Layer 2 of a small transformer language model trained on English Wikipedia (8 layers, counted from 0, width 64). Numbers have three digits each and are written without spaces.
A neuron's activation on a vector x is SiLU(gate . x) times (in . x), where the dot is the dot product.

Input weights of the MLP neurons that the questions are about. A number n stands for (n - 500) times 0.0011.
n17 gate: 384383393391668771601368767745581546513596592599609639573319221407417525824432350496643492763406575575921277689599491419570683586483548642483398401584452403518218339543659353689477410461642513
n21 gate: 504425500484479504615254304509488487351730476561607389464512520496512009628580504614454205550666537460634484580300620782442327570389537349492636423550566508424149462537434455362287588739462382
n35 gate: 325728550914522326455608482695221397298530533504367414500282546332390385555508206644687570693354672514835377406452629608380411640549546424365795655474551608553400504454444336475575631446487424
n38 gate: 466514406648486555631534272541332607628211441496573174569453392323910707283526643559433453509276460386552339662609425354350802405521683574604359491794354660613578437317398409379686635487518387
n47 gate: 329633634224842426336585789440451298571695647652470504569368680387449460688492504474326492437476739590823436554337663402508607656548521378332558623492437471269223509385601525660655453337483484
n48 gate: 477266584556541553749431715374420455413289504558480515565504389701511485584606365620556549260366453652585500590306390492543907382421395570496533685742233579255492532605607407658419347519464384
n71 gate: 553491671118391601665443626787475469369679404368330185377658636318480303558415508513372334441488698455401484218535622430609572520307367478413482467568370428539533595595525558661794465747390637
n139 gate: 441376396385454444530632552500457483500491539578566494435379426490548724696396831349551293456537389510392445367529503632453632565548550681516567466567424630345482545453620786472425436528608556
n155 gate: 808366766560445331399456728547469673454524360600263648343591490433287560680436514486532432591586504557627473436439511380451457526433669350441239562285493450457418396469623562589413594452383510
n167 gate: 628635468370321685484484597585640591356753707637393465344662416500446472518563695801425563640424591522624685655521549320352258581437411616472557512467754537437320567524352314436808645468798637
n173 gate: 776374643614487547637492593331540513401386758387479516480646444220461520579638401341425583607300492478660453628407471751292605557461605560444326612574525380504332554544274125468424724784603407
n193 gate: 406500475543211357454359416496337449641507603679385422616521482653398390262457511674349572485478422639533511647630336373296659736681496543365449438705622631652341614496329317605466562391421369
n194 gate: 854321447430458554560593447432807442625620521414580381461468586243583525320458504623470588529418393476529447584530283554537608572605341538543422374681467245594575272742493525522756446479470572
n203 gate: 565628560571403463604367737725496745324430574435755560413459462547504541458695421448500568648336523195519489335472699439360223595466531403557252702571772708404386564439512481412380435523626695
n222 gate: 474316601441297408213403564393631524485653595387680699568456571496427426525441341504477448361500554640782448790559508590419467345548432340644243594403362624598451826648427504662484696481523496
n223 gate: 500461562593531493593274448309402528419480356447563481303691530726474288327506239644425633470484500460674471506680473431483423421487480858550586424317507473445457534437608487408462503431527328
n237 gate: 633671621425349437189556409572438510564389465622396547453439610460457564422389424299500351515420366637453593464422543559476529440474485617452439527534564448599535382563594649485547317539255631
n251 gate: 613409526554202652656561417543604435381559542608466705318389428503483520456511428612446500435407646446332688486403512471488494492514450472369393395536379542397410518585580304503466629364521459
n257 gate: 672549542409566397334508416494334536593494346477350650432517531575481619441483471532509478370551593363537503572708390508434415573544429316619319511512445404544421665514381622455613342613465619
n314 gate: 512652627418415423363488412546393376230674411665398371381512636525655570692508488483695630512556246469344335358454435178520457569680794372316565704636219562421452642709692609432429549376488428
n317 gate: 569487511396533486628663486429504471642549577508451585469496400484476521386508552470430511470581476475411568578557468437528481511574444543609471370466498578532475542453583459504599538409450605
n340 gate: 380485678766549653771376665427399282703724554375764482399418592576496482334604376567433445363514722606868595362713377266180513742563412402523535334329542495471312640458491203486103679348476514
n344 gate: 442421619527481473638532622521537592541388522573580495445399282585488495311441355542445505631455536346598635481495616420523461522574460607520364558541459549445350573578562505465321569452404596
n347 gate: 566529269559486468526507591496450607524598568557447565384392633462494376674408301573569467578274626467663555541333636487378684516370751387443421776599361336358530566554350500606420440646589570
n353 gate: 687483456534574405347446490517560356435532481442297438621563570526503307549522658603543491643522500402315619685543284598737565424547378368449548347356468454597510500195467442446634600529579590
n359 gate: 494448443566534428397465557740334225306571444545279575640638638569332594493462553430314626382516720760468431515473467427516407595606500350551451436411559549306634426577497545513598500542384564
n377 gate: 525450436476655492646496691523511317518341760418647368585444397500483476461612544600434644238518537238386566503616533454366555650709593633611519586617562658351504671407511317504751611464764378
n379 gate: 496676986491403421282417731555770641648571296179407620683509491334263342490560171600577616527570567442649504578528487369643424500616372668364486482527464347486369505244478747417564575294365553
n17 in: 637140492542471555481527267309555420690472515377241504622543598363603342362415366607672368359410524561583446570731678680392500643592742441389675401601440646405712447571504452547599780764358516
n21 in: 553588399444367496536254543620637395500451781439504572577512370550885484522640391508285620662541350237557492359581592549686193488504357600284570488700724525508273614717433578398496558731408369
n35 in: 443495692648600263458439540295636546553706712291450315486560434452427606505491339687422402486297888484467273167867403420418211450629348309500884808587442578465580411376267581793445370349539448
n38 in: 482202394343526443343635365410312481580861490511621413429570656555228625337465544463633339409575569672454458523612482507456538554601410591536485493584260471604514504471405676650429530461419790
n47 in: 607342538440386627567424355496477500414446425538618335706658802669652283571553536349532504426645221378607624536303512843488340570451299590508313462594457650448309496608696357481432460504626673
n48 in: 443708346612154465719488457392678609329455794332392552561700679533599679522472592360627383667476722437386548565633621622400417516321475283529518488781625651449508411549437393684577728480710709
n71 in: 384563327496561505552336453481371428788600613428614378131307438138539570612465468351356315372567738524718513517406756518423288551277725234392263478330345491360540402478198496201387563576362401
n139 in: 602619392422365496404478431715124391381677518544434536631704638489352518421418612602481303489424507588565561510702351453411571590486738395405843274463352436641540424658448551380649528471504522
n155 in: 524661527544573430423582333653408570419535369552507756352280675419360470474510479453543286518517458489373439487399539329496393447527736287597448638401584624446438511455405500197406647435777569
n167 in: 611367652623630214481557282355595791296438705481269530523725408304619504416406413532500594473458433269267410726432414382461496566638539516665616473421367315348527616515692546703371449573539581
n173 in: 295678350529393707599642425336730681302172561563562484508393479875508578661583504557544417650697349754689599654447401429397888560426432321416746433552358578478559355403392360441478512374370470
n193 in: 578546377564635395404617552604379444413437519563375548523497507628313452443423557425531400313869520601461577491541463422487579550788596507221436536466513490726513377569483408326658494487338451
n194 in: 496587483281737428364290469362592495695500669364500653319488555409332459131350313258631367500643704727336512484438699487659447387475338379564532327339844717491344548513284602263464596555539534
n203 in: 602580556720485624552577426474587477662332517468660342426493570619606620519642638643485590590237615334486531295463723451489401278507649350436584584355561460434784452645489458430337367317511500
n222 in: 489159786729576400620303565576647411437394528598454440500532414674521472472567537425418252559425437476475733314485467737625392631391366416334457507359570533681400571377459605446420534579300551
n223 in: 279459639607431384500287572284442577395514550681493563476570330510197477507732388642348550507541748380415483318536469337385612467334613507640592497532368500365469454414486411483629568398595497
n237 in: 605662597527243475351593558661469630380329450563583642340423555472417420372569407321520596736246255929598504584496748496380561578431492858512653586609552552647484463571472492480463222445456602
n251 in: 685643595547412527487650767520557517461620481561615647270566225553522394584371464360633440438443585595401522521537595468396466500403400514275333375497549579426328537635598426609517682430510420
n257 in: 447589494469510742426556447417609352532726665661613475741559676426384552630463419333458466577447577583305364429335523566615524476485484510440599484232577481526656385522571579421517595469416352
n314 in: 458332537602482352414504553712758518376572284795353205479352567771626647564380742452639504530500483449433566547518328558474549592357681683639763378530265427496771649399633614655650417533560201
n317 in: 529429511415548554624585500575533432634557565485435543486470417487533511427445551466391441487464452450340573498555452478509486500532443537597488405487507521508489608478573463516578571449453628
n340 in: 313688525684430467520591398602419021807407431301677371647365449349318530262475458426884510656647687578571271714298562389640308626460878446836472236537640390330424484239183526596596250404673413
n344 in: 496489558522414484594583491515517507474379433649520586467447381639482549402479435441418490528433526356544658473467494527509455482576431496580452496487483511421394531643639597504417552448446620
n347 in: 446470337634431391433565648565490430385389570493319393500332401525414533515238370372394598469343710519500621442504570432448719621477655540418493473658340412372690432641251380633575400326627435
n353 in: 390471351660789215513536511391417375582574568289528480314516577531542412642477527639649444548580469639390598638584398609636678490516483390253507433421435500441673660299548580493479494620572624
n359 in: 536576391321630489386404405609616643660493371573595278304487490551580445700644551382372588517384684562520510528556364656575452595552554411680439500274436377469520594497684674520381298354630517
n377 in: 603549373468548578554500624537463441549299690508426498620490457451464444544537578518526619246412549362397510467447364550454532531495465553631552369523538606369575531530513409503569441472611339
n379 in: 293413603518535646625664296196251358099596523638490509157760476553345643515709500480363421312250626505288718606817495514399450613532253540642218457534659636668801643576587495670629455434296486

Each question shows a token from some text and the vector x that enters the MLP there. A number n stands for (n - 500) times 0.011.

"arat": 576448526523394512512598624633348498608547500575484562626425521403373586463386171582618474311400593462611428557332571591558537529659561345420453511506566489415441261592636558617484366691388544
Which of these neurons fires most? n17

" tie": 541510604530412464441697320413448568586443461574484751570571425537501572475443381611316453370667573489608544408467269459535527604364447431652437294422516408638376336440576640544724466552353447
Which of these neurons fires most? n379

" maximum": 542607510472498487523647269421342513615314476587628477514558502575396460619278376313312303468354532459610505502419264541476379468491430536652468392355467651498408454589431465592486551618402485
Which neuron fires most, and how strongly? n257, at about 0.92

" after": 484490350396534502628683617385525613621389532557306595620348511514505364668359365464479365470500528311548611495455311583601467613538470515601333330426614568439463389450453309533500622579426359
Which of these neurons fires most? n17

" defined": 623550509619505389595477380430449536649382556574461459397485337532334553767395496385249400407489568467593664470339346533576484475657486489507506353336507568354431441495580413611620480556426521
Which of these neurons fires most? n359

" so": 598580487512426354402673458535569349609390557567426538637544504513397385584391269507571355430487547552493804541524232581456369522657534521606342495357398624440503372508533439584524385439471541
Which neuron fires most, and how strongly? n193, at about 1.5

" Super": 510521351466535475351680192430609504504316425546407425721763463567537509520405622466617376309647439417386263406571370396590502437403589511553507362447493452445480701469555587586445563522403407
Which of these neurons fires most? n314

" new": 511533421573488437548564336477407443545293431634459542531433439445431666794493600380364348446502556470714504568584275471534506422557494655678526337348566532409410525585512593548621554627410397
The two highest activations, in order: n139, n359

"r": 608518501438543471330361441470444542715503282526501349407663392551483492581581622437606425605618422474319427281640228637610553553343464195495444558586480392408508468528578590534658611540543610
Which of these neurons fires most? n353

"In": 510500411382548476574374371430539484503432520607528397540747289741448458606417347505451412408496497294622501600446264583659405427558396356575513540215686569521528395589568370568531587443528456
The three highest activations, in order: n21, n237, n222

"ated": 659554479581568577564438418546413543604520494468421555524319450429481572822458357657353401539419634474486607494442417538561506588560454387521508519300482287423445315610520423494610546622331327
Which of these neurons fires most? n71

" multi": 700579362600508439481752280450403419656441555683526443570644349653422588515380422615550352342657515426679523495571224590476584466437488567622528433478475583389325520620570638613537477500433578
Which of these neurons fires most? n139

"ija": 659577453549335482681462499602671553435534493684363499630712539407355644453541420607538553491563441447369368434402384471542362777454454311564525377377609148524515423639519483483709498531511463
Which neuron fires most, and how strongly? n167, at about 6.3

"ota": 723535675486434573485459433391498495558473434756412559625520636421357543593321396453485366434444522630656258484482384654484402599369445451533510553488599498466319286610626540654545586451411550
The three highest activations, in order: n47, n17, n237

" in": 484565308447440424690461324363610437396501566540439507496395418626444551762375448500437414466437542377594460577474306510624426629504304425557493318333699627467529355479501389578531430574459337
Which of these neurons fires most? n21

"te": 632558355664447482471337401588329425599433453655322536528610543478429561406331432529549342422504497329530448421495236611358425660623419376584476386295482288364492569586485475467581612553550374
The two highest activations, in order: n193, n340

" the": 486587530598330439689563418476552459435238455520400491492622344557472376807515345546503540435534552482522603573446404475493469421487431556651477500451608596289452462695512343611422525632431544
The three highest activations, in order: n48, n173, n251

" some": 547600453621485329620535219548376468638422589561500462691422396544374483700477413477476378465493546525786546426493216452538406523565507426627464457267581614401454493650552464696449631587556557
The three highest activations, in order: n340, n35, n359

" Kat": 336490472469291346372486486394629444606342480704633448558485507408518680614546330396634503476505584374400268427345322616565495440510512400484457414234441451575564395475595584453501427445472597
Which of these neurons fires most? n314

" on": 452617293320684461613552263500589575331373447515365567546475507565474392578382423381485455351505503454333458438556436505567531542602413736489391295504600525431463290584573387451467508604314318
Which neuron fires most, and how strongly? n35, at about 0.71

" Fort": 441574318521392441479423395454297460572503487531459388486454427420442743623618361530676454309439595283495416519541276631554438488463455464581520383435368536475394538682362526411530707600449482
Which of these neurons fires most? n38

" and": 439503490598527387446480517494598457606374606550286606542437423494393469790452467603464533553338514339559541382544301456452554504666401415601402391495628766380588453552544369490395530611434455
The three highest activations, in order: n377, n35, n17

" C": 396488343523498534412391264452450444485427569577490379432569384539492736603396417523625402429452522401592443473581088612600420490516367430551546378188436422301524504451460345468587649602538570
Which neuron fires most, and how strongly? n353, at about 3.4

"ban": 573573503516389681365476492470605599550555421559444462570578717454475503576433509444437500353391335552483404521313214496717583349503432435482576482482591418551597459751576585409476219574521577
Which of these neurons fires most? n237

"%": 490428558474365588354564402472445478642354458563417627485483316732424442745457404293371431492405542429516426422359346360445528598587449336539408491411538650429497398514440526618499419588615634
The three highest activations, in order: n155, n359, n347

" to": 564501348470487446725482412563539554476489557582473569648273587462410433791408498476465469388392556430630438412461256651576563565599433519603388342412661626425623601589460333458490478493364423
The two highest activations, in order: n377, n359

",": 613569500479416404612598490382637492444458548626426520432435399593467406782514257498545478627365550379410624438405371549440662443546491545577407524422413662251407456533539327626513526597412454
The two highest activations, in order: n251, n173

"{": 551524605501458549487535382482493359629392552679586423412505504573366668580401511523427486477434495377544570448532402818634286495504424357547370632395406686370406409479448511418444383551572741
Which of these neurons fires most? n203

" of": 579641321547482401718486452523545507511427554532361438546421470535545538884513430520455400522431609403551496480454526551503430451474433475468460331290703653363513411516513374492499507565418358
Which neuron fires most, and how strongly? n21, at about 4.1

" again": 424532444378577448590657429374565513615468465669282653513492456342466691666495608506361481226469579436467558492439348299511496464721457375628343330482528589429545526508480482523593467574486510
Which neuron fires most, and how strongly? n317, at about 3.3

"\n": 517541457434451487585565371360560422500390499682610675651541429621450471700513253516506431541426557303507641354510427705531606446655386464505516464499401412396338431519507318590468578643540476
Which neuron fires most, and how strongly? n173, at about 4.3

" return": 414667316455443492383722496505389566694322516601416554492524529513486446577477355453259478467510528503498510608417211514426472580589490506680493296298527390615408430484500474480534392638356490
Which of these neurons fires most? n193

"s": 544634479570542442546469347399439451542362444539298584592478550587476449792525461308511345246324605548498450378642428410686620514434409490475454583454507569364484591636473465544523614595461520
Which of these neurons fires most? n48

" \"": 588526488329348430502727384494380512484332537684483397717439415681555472623482362361483465495504571436512616334635401663511397592640411445451405599341493655390561705500583400404465476609550547
Which of these neurons fires most? n344

"Ex": 619469403481425427234534396401266403646515470554307473666597414583437474341424287529594498212455517365651519452585309578550383419622422578610470452388505529427422486487508516439562456548416603
Which neuron fires most, and how strongly? n193, at about 2.3

"int": 763464535554551657544407492472414362700509469615383572632500480391426555655369551448510529384339469390587312525531402683485510524348555276578599436371492398501422331639497461637463488578395500
Which of these neurons fires most? n17

"=": 620492388561520510499454301628519414738450484436405593540436464712573366577340347442530649426421518306467392362461452509529439680509424543529445497323469458302472466425553460396502455700548325
The two highest activations, in order: n377, n21

"ky": 616554361514419448332578379646630511568364436502405549543444720486536665671490626395506355461487566466324384521466389422470508345612422330572547396492458282570555606813571578467421282504540526
Which of these neurons fires most? n314

"id": 673504739451461578414280549428517442558478400794445449532532524458387523588467465585440438335477466565472484555629496443455406438310480232540501456377569545557313424731588610664682386595426446
The three highest activations, in order: n222, n257, n359

"A": 547544527431219508394435399467365503572423546596435496436701375560478427761495478535663359484479434421638591569564375633642397395505368563653517548135515471408532564469449394602440564538553507
Which neuron fires most, and how strongly? n222, at about 1.4